Layer 6 of a small transformer language model trained on English Wikipedia (12 layers, counted from 0, width 128).
A neuron adds its activation times its output weights to the MLP's output. To switch it off is to set its activation to zero at one token and run the rest of the model.

Output weights of the MLP neurons that the questions are about. A number n stands for (n - 500) times 0.00056.
n29: 526 641 382 422 594 246 557 224 390 522 884 485 526 540 543 365 460 740 397 489 550 611 400 548 571 500 661 179 561 598 489 437 545 607 486 198 504 403 506 688 417 312 577 508 531 435 482 590 533 783 566 597 514 481 503 433 704 511 581 413 581 578 560 554 641 485 634 340 604 578 932 306 432 500 473 438 534 425 328 440 489 364 626 401 580 485 628 575 383 686 575 552 527 558 503 545 312 445 680 371 347 605 521 462 408 364 570 601 474 599 431 340 529 602 602 272 449 573 441 357 578 518 504 489 668 486 643 318
n48: 518 426 697 706 625 504 564 573 513 412 593 615 567 466 506 441 609 249 484 425 585 379 543 497 457 406 553 310 548 300 246 553 582 587 477 342 645 559 608 645 562 608 630 531 249 737 647 371 727 247 348 653 465 603 555 312 496 682 476 340 574 511 588 587 720 577 538 566 541 436 565 514 457 360 350 323 489 449 434 476 482 401 421 350 583 545 439 547 551 513 302 500 587 535 458 596 369 469 472 548 483 357 331 529 538 271 263 561 346 598 631 304 668 507 487 436 425 416 444 500 652 356 493 343 612 623 314 535
n76: 405 680 609 489 531 561 510 648 256 451 408 392 639 712 406 787 336 211 500 547 402 496 398 448 500 522 511 556 507 559 507 425 255 593 514 481 440 402 186 605 324 462 557 357 457 342 391 550 522 553 616 553 559 424 579 537 265 829 594 681 496 485 302 459 405 433 640 659 524 424 492 412 264 620 573 382 367 347 512 666 587 496 424 507 412 627 489 457 460 418 569 588 543 352 589 591 674 559 736 540 552 496 507 210 480 516 472 761 287 473 560 554 280 392 640 391 361 451 465 332 625 537 615 405 485 324 665 470
n85: 390 396 402 507 457 312 533 561 595 358 300 636 565 624 581 424 470 632 507 476 461 571 544 484 538 637 624 460 704 737 432 311 459 778 466 344 400 551 599 437 528 344 665 484 609 340 529 589 252 420 510 599 596 640 725 536 531 536 698 480 393 493 608 493 446 572 109 490 694 441 653 596 442 327 604 468 526 563 500 552 478 697 438 551 527 507 370 442 521 261 514 585 523 303 507 500 460 672 580 472 504 407 586 574 721 661 699 556 532 440 346 448 374 403 677 700 436 395 497 637 366 320 481 309 620 507 711 625
n94: 555 421 554 456 425 644 559 399 464 482 581 475 331 479 522 264 470 558 423 542 657 640 768 466 497 586 336 554 490 569 454 399 511 433 452 360 611 517 582 358 588 485 452 578 306 504 432 397 518 611 503 354 599 700 549 477 393 536 541 523 483 744 414 553 565 339 264 520 587 697 541 489 341 472 460 465 522 392 597 649 551 465 458 620 497 292 570 389 628 449 563 632 865 678 520 394 293 472 730 573 286 623 575 638 610 551 272 540 532 500 439 735 550 330 600 483 480 511 216 786 590 511 603 248 517 698 537 500
n97: 477 361 619 411 646 339 420 371 210 346 305 477 557 575 456 496 650 680 189 448 700 281 553 493 460 424 293 332 692 496 451 542 430 397 597 484 553 639 379 760 541 375 355 591 615 589 603 434 511 733 489 450 369 566 580 479 695 618 533 813 584 682 328 577 484 610 612 316 476 566 303 351 241 377 564 647 368 489 635 375 369 611 573 489 550 626 367 503 496 453 374 628 287 625 385 519 624 598 321 481 492 395 453 731 671 633 424 430 348 571 486 651 348 461 372 537 451 492 507 547 472 630 656 597 541 605 652 504
n109: 592 653 576 389 624 516 479 543 510 725 440 519 595 485 578 451 248 561 387 559 618 389 271 464 359 455 471 606 382 486 417 405 539 492 547 605 589 489 436 489 304 504 284 537 551 542 333 666 432 678 525 546 601 504 417 239 423 542 485 528 623 546 416 106 568 587 388 521 520 493 590 304 551 478 626 421 488 400 413 562 790 548 148 489 654 681 544 406 442 558 441 600 327 403 445 243 257 369 629 198 538 410 572 288 486 652 376 552 428 370 473 489 526 516 293 485 640 572 632 442 602 330 314 744 518 378 500 564
n118: 295 433 496 269 487 556 483 566 473 526 377 533 559 590 412 368 654 327 603 614 257 572 458 605 597 602 381 482 183 568 678 611 523 420 552 715 566 521 545 313 389 526 577 504 447 358 294 541 463 574 355 593 558 634 594 470 316 365 366 721 546 437 408 429 551 346 543 771 658 465 341 518 627 403 422 750 362 300 603 440 456 368 590 719 434 581 532 555 553 609 529 377 652 645 655 452 476 613 504 404 573 465 403 637 385 672 306 463 485 420 562 638 368 716 687 688 507 357 541 729 510 461 703 522 350 514 406 380
n119: 572 408 567 589 635 462 636 387 708 504 493 574 627 514 446 507 497 481 404 565 617 557 463 671 587 535 402 652 442 741 398 496 572 518 393 373 541 533 609 568 541 413 483 643 709 406 610 395 612 450 367 841 510 808 681 538 564 458 595 452 399 547 612 295 455 338 524 363 563 534 555 618 435 476 529 455 672 555 415 531 525 335 515 345 547 493 524 816 673 405 617 662 610 322 416 615 378 721 373 328 377 443 507 411 525 462 556 526 535 445 557 558 355 482 666 527 484 585 467 395 611 283 623 583 576 276 688 427
n133: 393 442 640 241 445 687 514 419 656 492 670 485 571 518 534 695 473 781 493 478 522 480 615 380 473 586 428 421 336 618 511 579 561 465 433 253 412 694 397 695 717 458 479 525 356 504 515 304 683 334 666 653 348 687 431 595 508 507 449 527 468 530 388 414 472 354 589 340 674 543 403 489 537 668 350 389 309 471 523 359 511 544 347 374 638 459 536 500 532 715 796 274 745 649 383 447 524 493 432 708 425 489 447 419 638 365 369 683 601 543 363 348 436 701 453 489 357 673 645 665 597 716 554 449 277 486 546 381
n138: 613 604 511 547 437 601 378 676 471 525 539 632 424 549 323 460 296 446 466 577 489 648 547 432 570 450 435 334 385 626 568 398 393 290 636 467 462 585 656 587 472 496 555 693 616 368 482 541 489 402 575 419 504 449 170 647 316 457 559 586 521 683 372 450 477 349 415 534 477 455 533 500 460 395 537 436 419 577 575 576 653 454 427 544 449 759 441 535 386 262 588 680 564 589 381 474 540 264 749 640 582 305 650 631 490 288 454 642 514 350 260 486 201 560 670 336 503 500 592 710 417 398 470 613 276 390 382 550
n161: 466 540 395 598 548 354 428 243 453 767 585 485 567 515 617 158 476 612 342 522 467 411 425 574 576 429 383 609 569 586 459 387 366 799 578 508 365 654 487 644 595 753 532 496 438 504 541 573 530 560 687 549 467 432 524 558 432 619 360 565 429 606 539 397 691 351 283 567 642 666 751 500 357 194 341 360 568 438 286 410 413 682 576 507 504 358 420 586 234 678 238 534 434 345 545 337 291 693 373 340 463 493 465 514 510 309 425 562 690 628 493 385 437 527 644 355 500 534 461 389 541 489 416 584 467 362 412 578
n166: 409 567 647 533 507 725 597 688 533 656 572 536 606 632 515 545 556 391 622 461 452 337 543 514 356 435 488 696 781 414 573 656 475 466 535 659 509 531 493 634 416 408 290 785 335 956 280 533 573 332 565 525 701 550 593 567 430 622 355 437 263 541 547 718 552 500 412 465 328 649 403 368 636 405 424 415 624 480 398 645 545 385 587 397 377 500 460 656 386 473 417 450 263 609 511 781 295 431 353 413 800 349 434 561 291 491 302 927 468 534 250 433 467 508 578 441 451 451 700 604 647 719 542 436 651 432 350 472
n176: 473 469 512 410 489 526 299 453 500 575 362 438 458 578 397 399 703 602 525 517 598 539 523 410 450 453 506 458 439 456 500 428 503 645 601 640 528 528 545 440 581 673 376 429 392 681 411 506 408 482 472 406 181 473 451 476 459 382 431 576 565 587 443 560 718 456 480 590 428 216 485 453 577 457 563 529 461 552 531 388 581 589 338 439 567 533 630 700 580 741 506 473 463 503 440 690 566 264 408 494 544 650 413 506 572 461 500 467 506 636 508 377 411 653 300 534 522 417 514 518 360 558 457 509 494 434 421 391
n276: 500 538 705 488 629 462 715 500 656 610 554 508 531 515 469 324 393 714 625 379 767 644 651 486 462 527 470 264 462 597 426 484 300 549 559 404 462 496 438 428 473 452 563 556 618 357 614 596 477 374 496 452 446 576 307 607 500 242 696 543 429 508 733 435 504 551 477 304 595 390 605 500 379 481 518 585 536 691 394 417 468 443 563 336 363 680 359 667 492 466 591 476 581 453 557 619 376 613 594 641 978 314 296 288 454 483 595 468 527 447 716 617 457 641 267 561 271 155 555 724 554 599 701 531 694 367 660 570
n308: 665 609 610 316 545 369 524 422 627 527 440 665 303 482 325 485 321 609 734 463 375 209 464 595 450 406 687 648 606 430 406 800 427 429 686 581 516 543 440 635 537 628 489 615 543 508 557 778 402 367 532 565 213 880 497 648 327 485 605 424 698 473 696 260 512 466 370 636 409 646 742 522 533 356 262 418 638 533 598 504 473 651 367 451 507 375 654 430 475 608 563 519 645 493 400 615 373 567 458 467 508 381 518 588 439 307 432 472 692 598 463 412 394 192 467 423 384 530 404 465 469 441 620 419 500 483 492 451

Each question names a token from some text and the token that comes next. It shows the activations a of the neurons there, in the order above. A number n stands for (n - 500) times 0.13.

Then comes g, the gradient of the next token's log-probability with respect to the MLP's output, scaled to length 1. A neuron's effect is roughly proportional to its activation times (output weights . g). A number n stands for (n - 500) times 0.00076.

" is", then " to"
a: 512 486 500 501 498 501 471 499 500 501 504 500 506 503 499 500
g: 536 472 503 519 370 556 494 420 390 481 590 472 526 360 433 633 559 474 571 611 619 769 364 345 428 460 370 522 465 494 299 479 417 607 495 500 266 378 477 262 456 707 398 553 415 641 575 402 647 336 640 501 672 505 383 527 396 586 431 517 351 336 675 591 400 404 247 295 572 594 589 629 506 408 453 305 328 534 464 305 523 537 426 456 323 441 456 628 441 421 421 359 552 548 710 519 744 598 371 588 567 441 331 509 513 566 289 581 799 520 512 530 534 417 705 588 504 385 342 269 493 753 441 404 427 585 418 524
Which neuron, switched off, raises the next token's probability most? n29

" D", then "un"
a: 480 501 499 498 499 500 501 499 497 499 501 499 501 501 498 505
g: 721 615 655 402 505 500 682 596 541 499 521 633 770 501 534 602 625 525 459 293 572 232 420 431 540 547 393 385 476 471 381 717 542 557 675 489 628 452 359 386 504 552 449 568 464 322 572 384 205 411 672 510 624 465 421 528 433 477 511 546 684 573 446 368 573 621 614 513 495 484 458 499 498 396 480 410 488 420 595 412 477 825 549 324 509 588 410 557 395 536 442 419 722 384 403 609 368 717 579 488 539 510 583 524 654 425 779 500 281 508 516 477 471 530 495 548 415 383 672 452 358 570 437 683 196 601 294 703
Which neuron, switched off, lowers the next token's probability most? n29

"ons", then "erv"
a: 500 500 496 497 501 510 501 500 471 501 504 498 499 524 499 501
g: 472 445 396 619 520 638 322 519 372 636 537 436 445 308 567 406 673 631 545 416 683 504 595 733 386 450 512 623 587 521 371 578 393 249 587 666 466 535 620 550 550 443 668 706 513 560 508 583 411 882 466 479 530 421 553 268 350 615 605 680 351 470 453 464 606 520 468 340 336 560 489 393 635 415 336 315 584 553 661 526 443 729 569 628 614 591 672 307 491 520 621 428 569 356 443 455 334 352 446 428 651 503 471 440 533 745 638 508 453 644 340 435 339 553 446 509 495 644 490 440 259 586 588 516 441 668 540 462
Which neuron, switched off, lowers the next token's probability most? n119

"h", then "old"
a: 500 514 471 500 501 496 508 378 499 505 497 518 501 503 470 502
g: 557 413 561 525 439 346 385 423 589 558 498 456 406 530 616 374 453 674 463 611 467 634 418 387 549 315 479 402 493 596 330 517 534 531 452 94 371 597 435 351 422 487 316 511 433 310 509 534 396 419 488 492 456 533 496 575 364 711 561 411 393 369 624 652 424 661 649 533 264 404 747 540 449 585 776 364 630 303 513 515 547 480 464 554 673 392 527 392 428 312 489 319 417 532 390 467 558 436 602 412 341 539 565 537 480 528 555 605 409 686 510 676 450 607 540 587 562 308 405 760 390 232 637 516 635 627 272 481
Which neuron, switched off, lowers the next token's probability most? n118

"el", then "ena"
a: 502 498 501 462 499 498 500 504 508 501 497 500 497 503 487 481
g: 462 395 421 506 360 548 381 393 590 346 465 379 321 570 276 575 387 301 549 506 599 535 673 556 301 603 421 550 582 483 515 542 516 366 332 589 558 660 415 350 461 355 560 685 304 669 507 286 561 637 622 285 335 455 592 541 606 590 323 380 465 487 410 415 362 329 582 553 338 504 369 355 648 638 596 770 531 675 551 608 494 499 350 606 554 557 279 644 608 537 597 375 401 405 489 388 477 637 571 412 597 603 486 678 537 485 537 398 469 714 401 388 452 694 387 537 469 654 702 602 521 430 448 437 514 277 444 312
Which two neurons, each switched off alone, lower its probability most, in order? n85, n308

" H", then "el"
a: 501 502 501 503 499 504 496 500 502 496 501 498 500 493 503 493
g: 554 542 429 496 467 567 543 559 626 388 501 618 591 287 312 329 362 546 411 623 310 468 529 595 634 380 387 489 831 596 394 666 531 621 273 214 441 641 343 576 525 406 303 392 585 461 527 593 483 323 543 440 477 416 519 584 565 474 302 403 444 445 641 404 242 643 490 693 530 431 747 320 364 619 629 525 484 706 629 347 579 548 396 614 639 585 476 383 511 456 528 466 686 591 518 447 521 515 449 481 638 345 636 529 341 525 430 549 331 245 354 511 452 239 523 549 497 589 453 627 513 520 523 652 624 530 529 477
Which neuron, switched off, lowers the next token's probability most? n176

"er", then "D"
a: 500 502 499 521 501 497 500 504 500 500 511 500 504 499 496 501
g: 350 424 237 426 466 523 520 396 518 623 487 293 371 749 583 453 449 595 506 274 507 593 376 710 505 358 464 645 700 626 451 330 578 539 679 517 587 524 549 602 545 249 467 603 522 379 519 442 534 453 523 280 588 458 497 240 475 361 624 575 520 476 203 546 470 343 485 630 599 591 378 539 592 655 636 574 359 616 508 616 496 252 546 588 436 449 454 470 698 486 254 357 343 546 481 615 426 469 675 574 694 574 491 456 809 640 533 545 449 539 362 445 520 477 447 604 586 528 366 549 400 516 582 589 587 318 664 512
Which neuron, switched off, lowers the next token's probability most? n85

" Wh", then "ite"
a: 502 500 498 500 498 503 498 503 494 517 498 496 523 501 510 497
g: 468 609 495 482 473 381 298 423 484 562 570 346 515 567 486 376 503 314 593 454 365 423 421 409 438 417 885 643 632 399 503 592 190 522 343 480 551 267 409 516 430 476 559 564 252 264 528 635 536 677 562 377 438 372 531 444 504 516 477 444 332 361 352 532 620 505 419 417 495 625 536 508 569 400 370 492 544 277 423 717 451 659 376 582 475 318 556 599 316 440 386 600 504 405 253 559 379 507 449 587 617 311 448 522 526 631 514 687 317 335 509 403 550 700 422 438 675 268 453 442 463 411 647 438 581 414 457 602
Which neuron, switched off, raises the next token's probability most? n133

"0", then "."
a: 500 499 495 498 500 501 501 493 503 499 503 500 499 505 497 499
g: 483 587 470 625 264 644 565 482 534 317 394 571 478 459 506 519 417 565 359 565 628 441 414 504 633 460 473 383 558 349 603 375 525 371 382 517 728 206 466 364 357 466 462 474 472 315 499 554 454 508 475 503 556 490 447 494 586 351 535 652 517 607 546 444 494 794 435 475 533 461 368 489 506 527 404 523 557 406 351 456 470 245 277 393 386 637 670 578 533 598 488 401 329 303 344 559 406 513 557 677 723 337 531 267 530 475 579 443 348 258 397 476 156 598 482 445 403 294 290 357 531 653 613 521 741 463 485 480
Which neuron, switched off, raises the next token's probability most? n276

"ac", then "ial"
a: 504 501 501 504 499 554 500 494 499 503 497 502 502 502 496 499
g: 479 398 213 391 432 547 422 758 579 350 470 303 580 641 522 654 507 353 693 611 575 709 588 464 533 352 613 495 377 728 685 401 444 667 622 444 295 534 514 574 559 464 514 563 393 478 298 627 605 540 558 580 653 493 403 463 457 462 549 513 641 292 554 648 557 489 320 346 630 434 463 270 604 408 500 522 418 530 483 541 590 440 800 626 466 560 578 299 429 511 384 494 515 491 793 565 774 418 468 497 460 515 520 473 547 703 545 546 415 470 565 394 454 728 456 527 438 530 551 554 343 294 455 256 590 518 542 643
Which neuron, switched off, raises the next token's probability most? n97

" election", then " in"
a: 495 502 518 501 501 516 500 500 500 497 501 497 499 500 494 472
g: 681 340 533 428 463 479 676 416 530 407 520 554 524 489 544 542 560 661 648 548 492 703 517 577 479 316 353 525 560 480 316 463 556 618 638 537 315 633 432 498 672 691 616 576 260 396 447 572 393 334 708 673 529 458 524 552 449 495 417 444 597 557 397 445 527 612 502 644 476 450 590 394 494 387 580 693 335 431 436 612 563 640 313 486 744 345 631 574 547 748 767 455 451 377 515 535 628 671 345 483 614 418 264 576 640 558 252 665 488 789 282 586 597 502 590 381 424 537 547 571 619 455 478 605 377 585 464 360
Which neuron, switched off, raises the next token's probability most? n308

"old", then "er"
a: 502 500 501 499 501 504 499 500 527 505 499 501 499 441 496 501
g: 494 551 614 532 560 605 465 676 350 670 307 468 274 525 517 273 630 566 624 430 360 627 493 397 655 371 595 563 548 571 551 738 507 390 576 385 620 679 303 497 556 587 535 503 523 846 560 593 685 601 381 525 543 458 569 444 629 713 485 568 705 357 550 374 505 593 503 456 391 558 406 525 574 360 423 475 204 560 520 653 527 546 532 652 479 685 571 609 523 520 344 653 319 621 425 546 548 682 551 468 546 443 423 575 220 529 423 483 435 372 416 459 456 408 418 187 464 394 464 705 521 636 517 380 442 629 417 360
Which neuron, switched off, raises the next token's probability most? n119

"led", then "own"
a: 505 501 499 501 496 503 500 500 508 496 500 501 498 500 537 500
g: 341 405 639 515 586 759 595 613 291 423 381 459 456 388 544 459 461 644 420 225 573 597 429 607 306 456 348 556 478 433 418 592 321 214 485 543 426 342 464 382 473 448 444 559 864 427 508 519 506 566 585 607 552 461 665 289 495 508 708 545 599 467 549 565 562 596 373 661 603 632 611 527 757 667 441 385 678 572 673 565 532 416 499 405 381 579 604 593 465 498 507 558 640 544 321 396 522 560 520 369 490 340 486 571 552 468 537 705 568 284 511 448 123 424 504 522 523 519 490 564 571 726 441 647 590 439 500 488
Which neuron, switched off, lowers the next token's probability most? n276

"\n", then "\n"
a: 499 489 496 500 500 500 500 500 502 500 506 500 489 501 500 502
g: 472 475 548 293 663 632 431 427 363 411 540 433 480 573 286 481 361 441 499 580 527 487 573 818 483 506 436 502 395 630 604 577 386 763 393 432 639 475 364 536 443 665 548 505 518 590 385 544 574 349 421 239 472 654 463 629 539 561 667 488 672 475 432 593 556 576 470 574 368 450 521 300 406 654 394 479 531 267 468 404 669 373 564 469 377 461 721 527 391 284 615 412 742 401 552 536 463 593 573 321 469 338 366 348 448 479 380 714 665 444 257 538 499 515 670 374 557 431 644 462 577 636 571 167 510 472 460 447
Which neuron, switched off, raises the next token's probability most? n166

" |", then " P"
a: 501 502 490 497 501 503 503 503 506 498 500 500 453 498 496 502
g: 327 446 477 616 598 439 724 480 677 604 600 569 569 437 548 478 392 520 449 491 460 531 639 506 253 642 556 448 461 453 534 475 221 387 396 528 377 480 654 544 510 457 449 554 525 611 621 593 328 356 366 510 476 407 441 438 697 680 345 694 308 429 560 525 300 787 654 569 446 437 475 739 364 619 424 597 495 425 687 639 466 516 521 331 504 401 417 436 680 244 620 554 722 727 685 466 593 480 257 556 561 513 556 592 384 669 488 351 655 624 434 466 672 511 488 537 400 627 606 651 527 688 523 645 448 498 489 501
Which neuron, switched off, lowers the next token's probability most? n76

".", then " "
a: 500 501 487 501 494 502 501 499 499 503 500 503 495 504 501 497
g: 697 297 686 455 715 459 326 584 433 364 583 577 737 652 514 301 796 467 467 606 619 449 651 711 720 439 585 478 368 611 363 666 525 514 504 484 426 437 491 611 438 460 620 532 614 438 602 538 526 632 518 567 440 496 552 579 426 624 397 670 657 683 539 563 539 472 560 449 604 288 431 515 253 778 474 530 419 504 417 579 468 405 726 630 566 651 557 529 414 484 233 469 458 433 356 677 504 434 604 403 533 425 803 574 508 541 553 636 425 360 505 572 460 627 324 560 525 695 432 531 544 455 455 590 660 365 427 438
Which neuron, switched off, raises the next token's probability most? n76

" ", then " |"
a: 503 490 497 499 501 500 502 501 509 501 502 502 500 492 501 501
g: 441 543 299 564 407 526 555 609 411 391 793 522 480 617 510 504 725 312 755 560 540 674 552 391 290 602 610 514 463 552 361 472 342 461 323 356 547 423 436 500 505 402 541 704 729 577 661 460 448 456 509 642 515 598 354 519 501 655 268 403 357 429 609 573 541 473 288 518 609 388 388 453 504 495 423 398 535 486 473 459 449 245 538 588 578 374 363 284 663 533 466 428 675 337 752 399 411 506 609 504 689 610 458 410 462 346 326 483 587 512 479 378 532 249 649 543 350 619 705 543 518 586 526 315 531 491 494 349
Which neuron, switched off, raises the next token's probability most? n48

")", then " con"
a: 473 443 498 499 500 502 502 498 502 496 494 500 30 500 501 445
g: 450 307 588 574 371 440 614 701 439 607 455 569 803 589 581 592 619 566 340 548 375 691 634 466 505 579 444 438 413 540 548 669 503 423 522 593 587 442 479 549 560 570 431 553 461 598 766 495 487 573 523 755 497 398 611 520 490 562 336 476 330 576 749 493 580 757 688 439 492 616 524 515 55 446 480 308 318 474 501 522 398 361 442 295 503 543 529 495 468 473 443 370 239 439 622 597 583 486 440 557 369 510 541 602 526 366 526 448 397 272 347 498 465 748 588 567 404 528 400 388 499 504 429 652 679 664 454 426
Which neuron, switched off, raises the next token's probability most? n166

"1", then ","
a: 498 505 501 503 502 502 488 497 499 502 492 514 527 502 496 506
g: 514 589 481 448 361 494 567 688 279 326 602 599 517 580 538 497 460 449 405 533 362 488 591 351 441 532 427 294 426 508 554 512 429 301 564 360 401 328 629 583 444 660 726 584 412 315 761 641 495 652 659 675 211 384 425 566 600 552 493 451 474 422 424 519 412 500 509 546 533 479 637 313 593 551 366 230 537 380 523 450 221 492 610 635 439 490 558 506 425 574 525 484 370 484 420 482 550 533 421 545 619 520 450 583 286 276 383 550 255 216 789 494 542 551 568 439 434 244 367 334 534 415 458 518 448 535 380 471
Which neuron, switched off, lowers the next token's probability most? n109

"D", then "ro"
a: 492 501 498 501 500 499 496 510 500 502 487 502 494 499 498 500
g: 450 491 565 550 446 548 484 668 568 549 448 518 515 454 554 492 594 483 446 378 299 782 358 574 629 486 722 459 720 356 445 352 710 565 380 462 485 694 637 627 488 455 412 504 537 558 636 470 400 378 318 507 425 417 406 619 680 455 514 378 584 655 599 437 243 541 420 438 409 360 352 565 431 423 630 361 730 275 695 392 792 439 391 377 472 438 435 502 550 374 718 572 492 530 457 563 642 710 610 533 372 512 565 514 525 543 610 354 465 318 587 555 329 549 552 303 464 460 331 501 235 660 528 719 477 411 581 490
Which neuron, switched off, lowers the next token's probability most? n166

" |", then " U"
a: 498 504 501 499 500 501 506 500 537 498 497 499 500 500 494 500
g: 414 444 405 259 515 450 346 474 469 454 604 590 925 562 424 544 500 540 535 517 471 654 705 596 445 478 441 510 381 475 482 472 579 447 317 563 158 590 487 417 456 652 368 707 558 564 549 554 421 419 433 557 541 465 572 427 426 586 319 523 401 415 493 463 157 524 563 540 618 462 770 366 511 455 469 476 491 456 384 747 337 615 600 762 485 443 551 355 574 497 430 619 455 702 497 426 644 565 400 445 546 556 469 469 369 464 530 659 694 528 525 504 526 542 588 431 476 299 633 385 596 618 696 619 378 565 191 472
Which neuron, switched off, raises the next token's probability most? n119

" |", then " V"
a: 500 502 495 499 501 500 502 503 498 500 503 499 472 499 495 503
g: 453 381 529 513 515 389 504 448 646 440 586 755 600 404 501 374 332 610 549 347 527 672 674 410 323 556 425 401 466 426 559 662 402 477 530 583 622 436 636 631 723 551 464 594 801 320 660 565 425 447 438 590 535 399 429 482 546 747 309 623 251 257 480 568 549 711 576 588 444 537 529 640 397 660 303 637 623 671 753 573 463 549 352 486 465 326 426 402 684 387 742 579 588 659 440 394 471 287 445 481 712 470 398 514 472 404 471 374 510 410 434 342 469 560 473 550 437 534 533 399 574 599 412 612 478 625 566 570
Which neuron, switched off, lowers the next token's probability most? n166

" ", then "7"
a: 500 496 497 497 501 504 502 501 499 502 502 501 501 477 501 501
g: 474 410 444 468 491 527 545 393 412 491 391 281 447 319 433 341 136 633 275 380 571 460 462 535 550 526 276 478 466 352 584 605 657 427 545 466 532 459 390 408 454 577 502 307 162 525 493 404 644 603 521 463 464 599 717 421 478 324 721 565 692 421 355 432 381 501 749 432 377 664 522 313 552 502 644 632 463 443 548 518 502 666 407 495 506 566 621 648 417 387 570 564 486 719 321 603 374 504 426 591 560 376 580 558 766 598 622 471 369 533 595 602 435 625 341 458 609 282 415 397 434 431 560 558 463 416 625 631
Which neuron, switched off, raises the next token's probability most? n176

",", then " of"
a: 494 488 500 502 500 501 495 498 509 500 502 498 501 505 499 503
g: 713 403 470 516 542 517 493 337 562 497 517 472 543 559 559 556 695 342 534 481 367 712 535 367 499 681 257 538 437 471 442 496 396 379 512 480 385 409 533 628 550 576 418 523 291 675 385 538 602 587 715 612 646 406 147 377 428 316 501 294 393 489 376 505 576 669 378 562 586 480 518 541 655 313 580 444 512 446 348 589 456 679 429 433 540 378 728 529 550 709 304 557 490 514 309 521 438 688 565 356 433 353 415 452 769 540 437 638 317 545 335 509 642 441 471 346 566 697 384 303 298 475 530 438 453 547 453 499
Which neuron, switched off, raises the next token's probability most? n48

" rel", then "ated"
a: 484 499 495 502 499 503 503 499 488 528 500 495 500 497 495 459
g: 667 545 585 457 535 727 386 601 498 424 467 355 408 449 508 424 601 637 470 536 509 540 730 476 559 662 448 323 385 283 523 602 503 557 363 367 286 543 387 458 381 761 588 505 357 724 399 693 533 551 515 489 600 253 504 313 245 675 446 567 491 585 388 686 104 537 369 642 485 484 397 373 387 255 579 456 606 447 480 399 504 479 447 378 387 402 597 694 463 577 279 534 424 465 582 625 550 556 567 664 477 510 535 508 436 450 396 390 571 485 614 626 601 408 594 443 634 487 589 356 569 680 500 325 548 514 408 605
Which neuron, switched off, lowers the next token's probability most? n308

" in", then " H"
a: 499 481 500 499 497 502 493 501 503 502 506 499 481 504 499 505
g: 611 627 405 517 441 446 513 569 739 505 552 341 390 415 439 535 303 618 480 434 287 284 437 379 346 668 529 472 400 356 448 640 332 781 481 505 309 560 470 564 579 554 467 564 594 365 516 527 514 533 456 492 317 422 571 476 452 536 422 514 300 538 458 721 367 717 385 557 235 350 621 771 419 580 252 546 670 524 535 644 500 519 505 392 423 598 507 621 554 444 620 657 746 539 408 450 604 435 240 556 764 616 517 643 523 360 577 630 447 544 422 427 424 453 724 405 416 553 521 523 500 561 322 496 435 316 476 511
Which neuron, switched off, raises the next token's probability most? n166

"v", then "ers"
a: 505 483 502 501 504 501 505 500 501 498 502 511 493 500 501 500
g: 393 328 672 470 360 333 553 641 423 546 348 298 550 479 571 503 684 403 515 499 755 529 880 510 850 414 498 424 458 643 571 494 599 607 346 360 500 536 606 646 548 574 600 447 371 528 581 674 374 387 582 652 512 506 445 413 516 290 338 551 262 535 540 471 323 747 602 433 447 623 280 590 562 387 321 361 473 606 418 467 437 536 578 540 510 303 614 408 573 437 473 609 526 577 393 563 507 477 293 658 472 288 540 399 449 462 348 571 414 419 464 584 627 458 537 418 307 529 360 709 395 521 471 429 484 443 504 510
Which neuron, switched off, raises the next token's probability most? n48

"ter", then " with"
a: 500 499 498 500 503 500 498 494 521 465 498 500 500 500 502 500
g: 536 258 235 619 603 380 511 507 593 402 532 458 455 428 593 538 624 723 593 673 480 317 577 603 415 513 520 589 216 483 330 655 465 444 577 452 439 392 440 382 697 474 501 569 512 555 473 552 481 356 460 390 409 675 418 456 509 439 557 632 544 499 553 519 657 764 688 472 425 650 652 385 410 496 454 648 425 508 477 358 511 375 513 445 357 596 456 329 436 595 422 457 530 392 521 500 532 645 347 388 656 423 592 596 249 358 431 707 417 684 376 388 688 180 379 364 654 522 443 490 510 508 597 569 649 669 761 586
Which neuron, switched off, lowers the next token's probability most? n133

" to", then " ret"
a: 500 494 496 501 500 501 501 499 496 497 501 504 500 499 500 495
g: 414 590 744 433 494 385 489 599 429 394 499 355 705 364 563 572 586 358 550 519 473 699 760 455 488 686 487 506 618 531 635 554 566 415 348 588 521 607 402 340 611 533 582 589 740 541 468 490 404 661 524 558 662 513 486 530 459 304 447 606 326 513 655 621 444 378 525 250 710 637 464 574 322 700 327 382 343 553 333 436 505 582 420 510 388 613 464 521 446 348 389 461 423 410 582 589 560 595 669 380 569 540 417 396 382 284 466 568 839 522 413 518 705 610 614 738 363 500 484 402 528 346 438 376 566 589 502 324
Which neuron, switched off, lowers the next token's probability most? n308

" S", then "ain"
a: 499 499 500 499 500 500 500 500 501 495 500 499 500 524 511 501
g: 503 460 427 428 265 651 470 559 700 376 571 592 616 286 654 536 672 487 567 526 357 327 487 460 576 367 596 553 487 535 325 536 603 498 454 494 395 601 402 490 625 426 592 591 312 233 619 419 323 691 456 554 382 484 729 361 430 441 240 515 432 556 542 719 715 358 471 359 384 415 439 477 550 502 648 469 559 756 555 509 359 708 295 572 425 591 476 348 580 582 459 582 353 458 432 505 535 369 517 501 632 472 516 425 553 402 425 524 555 380 489 391 566 634 256 792 635 453 661 564 614 619 506 387 243 457 441 504
Which neuron, switched off, lowers the next token's probability most? n176

"f", then " all"
a: 501 501 500 500 496 501 501 500 511 496 502 504 530 504 500 520
g: 615 575 536 453 676 426 373 788 394 589 724 632 271 702 429 407 551 581 545 490 636 349 539 458 400 633 463 544 480 511 302 484 378 558 422 700 464 567 699 545 687 524 444 660 539 436 607 473 550 596 640 514 565 463 513 548 483 384 607 586 729 374 569 480 530 552 465 380 679 411 365 572 657 618 375 699 396 483 301 420 266 601 556 576 316 571 370 342 484 223 554 512 375 558 592 418 493 478 515 526 633 117 642 358 478 469 614 440 415 448 485 527 317 565 374 492 316 603 553 534 527 340 524 366 614 579 404 467
Which neuron, switched off, lowers the next token's probability most? n308

" held", then " on"
a: 493 499 503 502 500 501 500 500 502 499 495 526 498 503 496 498
g: 447 505 227 565 292 538 487 466 460 645 517 240 582 464 607 341 403 600 479 466 377 467 686 427 513 582 558 451 776 638 584 208 630 671 630 280 561 654 536 597 614 460 486 520 598 386 450 469 534 548 430 406 466 126 535 455 397 537 688 549 470 556 519 579 627 576 517 248 254 579 348 498 567 392 558 483 523 586 546 522 283 484 616 375 507 651 571 662 485 522 633 566 421 622 502 450 489 423 566 418 424 450 473 372 260 492 573 501 457 593 477 557 470 543 520 532 430 333 342 553 514 385 577 422 460 436 823 776
Which neuron, switched off, lowers the next token's probability most? n161